Layer 4 of a small transformer language model trained on English Wikipedia (12 layers, counted from 0, width 128).
A neuron's activation on a vector x is GELU(weights . x + bias), where the dot is the dot product.

Input weights of the MLP neurons that the questions are about. A number n stands for (n - 500) times 0.0015.
n12 (bias -0.012): 425 513 469 547 343 509 403 855 478 513 642 530 397 382 603 562 628 624 589 599 669 772 738 457 617 561 659 649 641 711 314 508 463 475 487 431 500 449 399 304 697 518 473 699 252 233 424 488 370 565 411 320 339 656 348 479 657 394 349 242 339 832 398 227 256 413 745 548 487 391 398 513 749 291 521 394 230 583 441 504 609 380 478 432 544 672 564 793 536 555 179 538 733 812 594 569 561 563 395 608 423 444 632 462 651 545 483 392 365 526 305 263 578 552 580 470 417 442 521 414 245 539 740 534 560 456 571 296
n15 (bias -0.036): 807 434 393 410 475 474 523 516 592 454 466 577 578 707 307 444 564 615 492 544 650 377 658 731 335 469 369 624 822 428 718 471 350 390 430 500 680 459 373 526 632 318 329 737 517 598 411 564 354 421 132 468 584 346 504 772 671 457 488 376 415 417 405 395 571 748 354 461 345 579 574 629 257 598 406 547 522 492 618 742 492 639 380 450 701 427 539 420 410 570 547 682 524 569 452 343 621 208 530 596 422 344 401 639 747 236 662 542 532 636 428 565 595 330 496 561 341 556 635 392 858 409 438 309 460 416 191 496
n28 (bias -0.039): 215 472 584 594 601 288 657 514 197 562 270 359 367 481 211 573 510 475 717 231 481 486 313 533 505 518 392 540 383 284 605 599 450 509 372 791 694 846 738 596 789 510 254 406 529 411 663 454 83 736 382 732 524 509 542 380 828 514 588 377 374 242 427 407 621 389 752 295 563 442 443 477 541 490 396 261 176 529 430 606 472 308 549 504 370 728 464 750 555 387 624 556 703 299 808 649 414 807 495 726 528 486 550 599 295 468 447 184 692 656 380 467 381 510 467 552 720 537 340 638 754 586 467 696 393 504 671 408
n45 (bias -0.008): 381 463 568 622 608 363 585 276 766 541 377 516 800 464 734 528 415 592 455 488 585 696 280 738 312 504 657 415 319 504 492 459 822 674 365 496 519 415 479 666 521 448 198 703 354 557 310 353 471 304 615 600 571 422 738 639 512 527 452 244 480 430 704 593 379 444 427 558 814 225 422 492 379 368 598 461 487 567 302 662 283 607 270 465 533 456 669 660 534 340 260 456 480 447 530 457 716 577 534 612 553 258 472 496 633 583 504 262 674 430 548 419 525 550 415 537 393 652 345 446 401 674 640 326 298 664 504 512
n56 (bias -0.022): 642 646 633 355 621 457 578 438 593 670 254 387 660 622 582 323 589 608 409 619 653 645 703 559 357 293 512 474 317 504 469 541 579 631 377 551 222 613 944 353 363 385 178 455 505 360 469 509 458 537 694 706 138 483 428 465 577 613 638 154 514 376 627 823 360 735 464 534 449 574 741 442 552 491 377 339 184 663 437 495 500 337 585 419 677 522 389 406 362 618 467 531 287 689 495 465 403 433 411 527 673 368 531 727 191 566 560 603 905 441 682 270 583 615 824 491 354 300 477 280 440 472 189 550 534 355 527 642
n89 (bias 0.026): 476 584 533 524 411 685 430 442 429 387 518 548 654 479 448 372 489 537 538 473 641 490 500 661 370 513 465 625 611 612 631 365 677 541 542 648 444 459 500 590 654 610 181 351 518 548 534 554 443 521 729 627 340 426 448 405 559 583 565 319 510 387 520 558 411 622 255 536 689 486 336 660 513 467 361 413 386 653 486 351 479 527 554 635 528 339 575 541 332 591 230 521 612 483 544 327 496 204 428 687 462 563 608 257 596 456 373 605 469 601 476 241 637 623 610 483 291 503 340 363 634 535 588 472 526 520 749 323
n97 (bias -0.032): 767 730 622 701 367 317 385 637 555 755 411 549 455 366 477 592 412 384 419 305 504 352 642 608 540 534 570 691 621 404 400 621 603 687 594 609 491 794 334 297 667 552 247 723 211 157 562 605 527 230 397 376 422 457 478 294 402 487 703 350 567 468 703 580 491 399 504 597 362 445 657 632 457 650 509 487 533 537 171 413 792 395 355 386 702 119 453 544 623 536 246 331 487 482 562 582 678 618 648 421 464 550 382 365 411 500 691 483 816 852 500 558 809 341 580 513 435 342 540 568 413 614 310 322 370 269 562 693
n155 (bias -0.013): 396 600 371 607 606 708 557 664 601 347 537 591 320 465 612 570 447 633 258 527 256 595 476 704 640 417 616 99 611 280 523 635 550 622 456 552 481 449 594 493 576 483 297 362 415 516 465 581 371 597 529 563 679 408 398 361 299 614 395 757 622 709 427 488 260 403 618 508 406 630 365 582 595 620 444 717 529 301 433 342 410 434 434 365 305 543 478 434 629 484 629 579 547 717 475 355 520 550 222 593 556 456 492 810 516 557 158 440 496 584 763 437 371 592 441 445 465 578 405 560 440 399 672 382 855 448 558 317
n229 (bias -0.013): 782 299 480 430 408 467 489 634 572 793 577 551 626 659 606 656 192 290 383 644 364 570 393 528 431 463 554 463 472 412 523 512 669 558 500 623 549 655 347 583 359 376 382 687 556 574 628 389 655 360 308 361 356 451 438 622 446 436 581 443 450 532 432 423 296 573 345 441 336 600 543 531 654 378 394 575 888 576 539 146 346 621 251 755 492 562 242 604 488 614 295 376 469 651 182 399 504 521 464 481 551 594 325 605 558 703 528 467 310 555 408 473 516 409 566 687 618 500 652 504 651 524 618 663 588 368 531 412
n251 (bias -0.027): 365 544 486 336 319 468 150 479 412 447 676 504 683 741 435 382 572 481 552 374 732 409 280 653 504 763 488 480 442 740 395 651 471 612 413 342 479 624 522 584 613 280 351 513 358 289 461 445 632 314 523 615 345 458 521 411 612 326 560 518 646 386 504 701 504 280 389 684 402 668 595 266 409 491 323 612 610 442 419 474 380 542 685 529 664 299 394 836 327 504 327 556 767 247 459 400 959 264 598 458 504 765 618 578 641 412 395 341 414 443 513 401 346 548 500 418 500 432 379 609 513 693 570 968 570 411 415 508
n284 (bias -0.020): 608 701 630 668 604 839 673 299 568 581 348 800 509 452 411 578 657 495 225 324 654 429 401 420 526 314 326 680 665 439 758 531 423 553 415 743 262 460 637 414 420 453 435 655 409 376 368 353 477 250 486 478 586 564 355 357 549 423 264 356 615 640 603 649 509 552 254 601 477 382 611 256 453 505 376 751 402 213 619 789 640 591 463 643 545 189 471 347 617 362 584 188 331 487 477 470 486 286 559 339 389 607 457 331 127 684 694 550 531 455 647 293 635 509 584 566 418 478 615 491 568 658 446 288 624 616 796 583
n355 (bias -0.018): 599 594 334 541 617 436 232 540 409 194 551 411 332 682 324 540 821 439 361 535 371 313 388 438 504 508 615 385 470 480 587 585 574 472 651 603 660 565 500 568 525 453 696 362 513 662 460 623 479 700 274 637 337 390 609 250 451 445 424 411 407 682 382 717 387 755 565 438 458 579 382 472 621 632 414 691 478 425 415 533 552 548 257 515 663 182 531 596 256 549 278 520 552 346 281 508 791 380 399 460 553 504 441 814 572 457 330 308 480 652 611 751 674 690 314 318 650 564 476 545 417 508 713 439 535 580 736 576
n362 (bias -0.007): 323 544 609 690 527 545 632 500 324 566 675 418 509 620 808 483 491 346 24 617 414 547 570 274 695 685 595 382 580 525 454 504 550 410 539 596 252 611 331 321 756 537 789 375 518 878 397 500 456 367 590 564 774 579 406 513 298 405 288 387 479 329 629 790 283 593 350 263 686 681 578 589 384 383 284 471 463 274 354 791 466 647 554 529 411 577 586 687 400 491 400 414 356 500 824 475 667 550 518 534 444 344 597 561 406 446 583 447 320 465 441 393 452 723 427 393 693 284 327 277 491 561 530 496 537 476 674 424
n370 (bias -0.012): 291 608 578 370 819 729 491 573 585 307 969 514 580 592 734 726 751 144 621 383 606 519 656 458 632 412 496 390 356 609 396 528 652 385 453 674 607 634 495 491 752 362 558 514 419 454 205 482 519 448 252 555 533 482 560 654 662 389 527 655 435 382 482 362 676 577 560 562 457 690 169 614 638 612 495 331 574 543 546 358 408 405 534 162 300 578 399 482 490 766 407 403 727 482 726 335 405 393 399 273 560 453 726 630 349 370 165 741 500 687 464 163 491 425 560 671 446 627 203 401 448 297 205 445 750 396 596 227
n417 (bias -0.020): 500 408 595 467 327 409 484 508 605 567 345 574 617 570 641 588 731 398 335 400 463 253 538 525 309 582 406 453 534 496 608 360 405 664 488 420 405 680 249 313 625 596 535 508 677 463 385 524 424 513 578 484 487 361 287 520 558 330 581 517 500 324 560 308 475 762 205 484 767 593 657 419 389 409 562 670 465 301 811 534 789 661 435 449 466 622 391 549 574 479 439 455 387 488 435 492 311 361 223 448 322 903 661 248 471 540 651 621 664 537 722 418 433 492 389 866 769 601 517 362 580 307 329 586 464 523 545 726
n418 (bias -0.003): 745 603 385 595 391 516 703 563 504 485 532 515 362 515 443 478 476 434 580 382 323 546 740 603 455 406 590 662 756 459 482 644 372 549 557 619 391 606 570 335 588 367 353 534 438 462 556 578 589 411 504 313 698 328 436 437 455 333 564 615 462 273 507 729 181 597 436 733 375 403 580 343 588 643 413 798 444 410 538 550 414 651 663 360 305 635 565 395 640 359 660 428 571 553 777 485 682 181 547 556 519 511 493 686 534 441 569 314 455 351 570 602 519 358 621 508 467 195 602 485 403 500 370 485 365 489 239 541
n438 (bias -0.020): 628 371 664 631 515 424 462 511 522 644 435 373 599 717 515 393 417 677 569 468 464 409 426 772 529 555 630 455 557 489 472 482 686 569 559 300 479 511 635 204 603 454 618 656 369 377 402 236 574 728 462 345 567 472 352 504 591 451 417 607 547 274 451 669 526 414 413 603 639 347 544 403 633 729 511 486 504 567 496 619 410 447 740 624 623 529 524 339 270 548 669 345 557 453 523 440 507 584 267 293 591 695 500 617 442 472 693 472 344 357 461 380 385 408 562 413 383 404 602 382 556 704 210 272 571 514 611 604
n454 (bias -0.009): 480 542 212 550 671 295 357 684 338 648 652 566 487 463 538 516 535 487 321 597 459 467 517 668 299 512 618 386 565 423 286 371 456 426 433 733 512 612 457 315 148 513 692 467 590 712 558 565 657 619 718 508 645 745 318 606 483 376 377 535 595 382 608 467 278 349 260 370 457 266 709 561 480 339 550 784 694 329 376 657 516 395 500 374 363 735 500 639 390 400 557 570 341 715 504 412 568 736 573 675 817 437 391 517 607 367 563 516 335 353 333 562 737 319 533 795 342 553 383 525 492 559 563 401 531 363 750 484

Each question shows a token from some text and the vector x that enters the MLP there. A number n stands for (n - 500) times 0.0078.

" he": 694 663 300 679 320 417 394 419 484 532 427 742 627 300 715 369 214 326 541 462 548 652 489 700 448 373 349 466 489 416 628 334 216 451 530 415 492 522 588 519 457 639 777 694 474 502 643 627 448 281 294 641 579 456 385 651 387 542 608 347 642 554 494 514 592 557 525 607 647 563 303 499 342 727 640 405 460 614 322 594 592 553 726 665 365 625 534 330 160 315 647 595 521 396 529 514 376 413 546 340 566 656 639 579 413 642 263 552 588 207 375 540 674 276 464 457 332 491 448 466 401 529 740 715 526 598 347 451
Which of these neurons fires most? n418

"7": 613 638 279 671 176 325 558 487 495 504 358 605 621 256 716 433 131 295 597 587 355 526 483 595 520 336 468 377 497 405 579 292 326 471 546 443 567 455 595 568 490 660 750 638 480 548 652 601 368 297 267 640 417 505 462 736 361 517 396 459 790 588 458 376 634 513 646 423 601 492 310 496 359 704 714 422 497 531 510 663 674 590 681 634 358 522 521 348 46 338 536 556 484 557 494 666 408 453 483 316 600 714 781 507 397 554 275 626 565 290 537 506 581 416 461 565 486 527 389 427 311 542 756 604 558 593 501 504
Which neuron fires most, and how strongly? n417, at about 0.54

"ou": 648 618 202 659 181 461 424 513 513 393 378 671 501 323 758 481 150 356 632 533 535 661 434 511 409 461 323 475 506 433 607 311 133 356 497 579 556 647 656 519 512 625 720 550 476 523 707 519 379 272 341 722 429 496 371 635 472 509 551 396 635 678 421 475 547 468 522 622 635 588 346 449 370 676 631 373 465 723 281 565 485 508 601 710 414 561 578 416 169 363 540 635 561 555 678 590 456 392 560 291 627 638 675 599 477 608 293 577 576 235 439 460 578 401 524 478 529 467 315 395 317 519 804 710 537 622 347 509
Which neuron fires most, and how strongly? n12, at about 1.4

"ip": 721 621 283 634 185 378 524 424 567 416 434 624 654 327 838 406 152 249 599 606 544 506 362 551 404 366 376 442 501 442 643 425 427 428 625 356 592 537 624 477 448 718 677 611 464 508 648 547 314 292 286 683 483 363 358 797 300 351 476 411 667 555 397 490 619 466 652 565 506 594 369 421 390 674 668 456 518 687 398 648 570 561 736 771 431 459 570 401 236 406 613 499 466 525 570 565 403 400 416 270 614 713 723 506 526 477 319 600 518 281 504 611 655 319 413 498 449 400 408 366 332 495 785 619 558 625 555 457
Which neuron fires most, and how strongly? n438, at about 1.1

"ame": 667 663 291 713 217 407 384 479 568 494 469 656 588 266 721 378 170 337 766 539 583 660 492 520 504 375 330 620 377 390 552 384 286 517 372 423 545 569 537 523 438 708 653 646 389 599 730 539 403 405 268 671 517 354 430 726 358 394 547 358 723 720 450 514 584 533 551 571 498 538 376 468 448 609 706 407 511 525 310 546 530 614 669 677 393 543 471 407 119 419 592 585 590 474 546 568 448 327 572 339 662 676 711 513 380 533 306 528 676 276 431 481 801 310 519 530 512 463 400 302 303 442 733 626 499 491 492 420
Which three neurons fire most, strongest first? n12, n89, n418

"g": 633 771 181 527 200 287 600 501 490 531 413 609 648 247 711 347 225 248 652 567 509 517 495 524 462 390 328 417 398 388 540 235 272 437 534 508 529 462 616 484 451 616 601 620 489 604 738 638 341 354 283 670 309 458 400 593 495 492 556 400 718 488 621 580 690 508 605 716 405 507 303 461 382 711 679 340 483 596 449 613 611 635 697 624 487 634 587 428 173 294 581 488 583 591 492 641 516 463 465 303 666 650 659 633 498 452 241 619 601 381 441 534 673 400 414 535 394 436 306 477 339 464 791 574 610 543 546 448
Which of these neurons fires most? n56

"l": 766 645 225 701 218 356 472 538 544 502 395 605 607 283 723 385 232 331 552 649 409 600 476 537 533 375 308 367 508 492 677 327 152 516 469 431 479 463 580 508 630 573 702 677 446 583 637 562 289 399 163 744 486 420 366 638 440 421 719 375 670 555 487 478 597 520 495 562 515 621 458 398 364 676 601 345 650 541 408 625 582 657 576 599 485 556 567 307 177 322 520 492 602 554 576 642 359 475 467 289 642 690 654 552 473 619 246 577 576 283 599 465 637 329 462 473 505 526 447 406 363 451 859 630 521 617 405 440
Which three neurons fire most, strongest first? n15, n417, n229

" a": 739 615 289 667 276 372 441 525 564 600 350 666 589 325 736 488 216 280 530 630 524 628 466 643 410 438 410 547 419 286 536 317 205 466 574 464 451 547 558 561 429 712 692 660 402 591 718 635 321 320 233 704 523 541 455 689 409 508 537 339 670 614 479 552 638 636 541 598 576 495 306 420 291 711 657 377 480 571 358 513 640 577 609 695 442 613 547 406 185 344 663 564 535 491 527 548 501 341 590 312 506 629 681 542 389 525 219 536 603 230 407 469 727 304 458 442 408 470 319 474 383 494 739 615 563 572 340 506
Which of these neurons fires most? n15

"ir": 609 713 204 626 296 391 503 384 539 416 278 680 490 311 716 455 143 357 664 625 475 697 422 569 525 522 324 437 476 368 650 295 201 471 549 457 592 580 596 560 525 610 706 651 617 543 733 589 275 370 372 691 504 555 362 698 401 464 544 397 598 596 470 410 671 556 539 482 541 504 365 468 356 674 702 432 574 608 353 610 554 560 661 727 353 610 480 362 111 335 498 602 549 469 483 515 433 374 452 365 551 726 787 520 304 501 248 512 552 340 504 495 548 436 455 590 447 521 336 429 335 425 821 671 613 569 434 484
Which three neurons fire most, strongest first? n28, n89, n417

"all": 724 589 253 651 261 396 438 459 578 458 320 599 537 292 671 348 202 298 764 629 581 731 385 621 550 380 272 437 455 422 656 364 228 561 395 477 525 535 601 502 475 658 694 689 426 569 724 685 402 379 315 703 501 408 377 624 443 266 653 289 652 553 484 441 696 483 516 574 502 618 430 432 426 609 661 362 544 509 342 556 541 566 675 619 427 600 572 419 94 429 605 627 644 409 578 623 332 456 515 361 683 605 810 422 448 610 235 471 688 324 431 490 605 394 372 479 483 444 456 353 343 452 780 598 558 545 476 523
Which three neurons fire most, strongest first? n28, n251, n89

"5": 571 709 256 632 254 334 582 631 480 449 388 644 636 319 722 387 131 300 585 525 416 559 530 589 479 386 458 394 522 391 579 263 290 492 501 444 575 506 558 588 453 623 727 631 478 645 711 564 447 342 280 684 374 514 406 661 296 520 539 380 752 630 473 466 636 486 710 461 555 561 306 515 416 673 660 381 396 437 448 549 611 585 664 691 415 554 512 334 37 319 561 548 525 570 537 542 404 343 549 311 616 709 692 487 373 572 239 673 633 258 401 573 610 436 510 559 503 434 396 447 377 483 751 653 601 574 482 482
Which neuron fires most, and how strongly? n155, at about 0.12

"ong": 696 721 201 712 189 342 498 424 519 527 324 604 637 355 620 382 161 291 652 584 543 556 475 612 318 305 319 415 407 374 569 330 260 506 433 515 541 526 572 451 454 658 716 554 465 585 725 567 329 400 382 738 312 450 390 644 498 422 520 446 687 557 569 633 711 524 580 496 536 537 315 542 432 672 696 377 533 498 355 568 544 620 692 686 491 499 571 394 115 329 673 548 541 465 524 567 429 412 555 321 660 662 722 476 429 489 363 626 591 280 527 531 771 395 541 596 347 468 399 366 321 494 746 624 454 559 409 587
Which of these neurons fires most? n56

"il": 586 694 142 630 273 414 536 477 649 468 469 509 549 290 782 396 191 311 630 619 505 704 456 465 549 462 348 413 445 366 576 289 298 489 483 574 583 560 673 636 561 593 797 646 524 487 537 629 332 305 179 642 371 526 342 726 403 379 581 401 699 537 546 452 645 551 600 501 497 649 335 499 457 638 731 363 504 514 484 557 598 536 656 691 477 634 433 435 145 373 599 520 603 496 571 576 486 404 525 349 659 639 722 454 447 414 232 566 524 295 518 492 727 324 433 526 540 519 232 416 375 405 743 656 550 547 367 430
Which neuron fires most, and how strongly? n370, at about 3.5

" g": 695 688 286 653 294 351 415 410 498 509 430 668 633 311 713 320 175 301 563 606 638 662 511 649 500 499 404 468 472 352 487 345 343 421 502 450 459 480 519 537 426 715 697 673 466 525 703 637 322 310 249 626 477 526 533 640 397 430 586 272 700 541 580 485 653 524 530 645 620 512 265 463 340 765 686 307 517 589 346 577 603 573 659 627 367 614 551 312 278 356 563 542 495 424 392 539 493 440 671 341 537 559 719 657 334 598 170 547 675 333 403 495 674 335 395 490 359 527 379 530 301 541 780 673 601 505 450 458
Which neuron fires most, and how strongly? n45, at about 1.9

"al": 723 599 231 611 213 423 496 552 473 493 294 576 567 332 713 350 151 238 651 650 505 653 504 507 633 502 322 443 378 392 598 279 146 503 454 389 570 485 678 563 515 643 714 655 481 466 668 621 339 301 263 768 421 455 356 621 400 335 547 402 573 620 513 471 710 532 631 534 529 582 348 508 377 638 711 372 426 587 415 555 544 632 552 750 494 529 559 342 240 420 599 558 652 550 515 700 414 440 583 254 522 665 655 511 408 486 298 426 687 299 469 564 692 436 414 567 544 444 398 495 317 484 830 550 530 590 458 457
Which neuron fires most, and how strongly? n12, at about 0.33

"p": 693 702 252 683 309 399 550 530 527 519 379 620 681 308 768 389 134 220 625 557 464 514 446 525 435 342 401 528 531 300 606 335 240 513 483 524 457 490 619 471 433 649 704 624 460 567 717 641 333 401 304 636 459 460 325 687 413 546 582 358 709 565 362 614 654 548 526 550 487 613 456 428 269 719 582 418 495 557 348 676 684 582 732 733 422 556 634 436 161 337 612 480 507 469 628 613 430 364 477 291 673 626 558 483 406 484 294 599 477 239 385 573 645 337 416 633 429 482 331 548 418 508 816 609 454 571 446 409
Which of these neurons fires most? n454

"ep": 711 719 221 670 268 392 618 523 493 473 431 608 669 426 810 442 210 302 621 639 530 574 507 441 473 280 374 427 565 393 593 300 339 495 455 456 484 429 633 472 360 694 728 600 421 511 671 558 314 407 238 785 309 605 351 611 506 479 483 309 584 559 488 477 639 488 485 538 486 680 458 358 469 650 620 360 482 544 376 579 608 596 708 752 432 532 572 436 233 340 597 544 524 382 591 609 519 390 435 347 615 673 694 531 453 581 318 596 585 260 443 484 565 202 402 527 501 452 329 369 303 460 792 669 463 778 537 443
Which of these neurons fires most? n284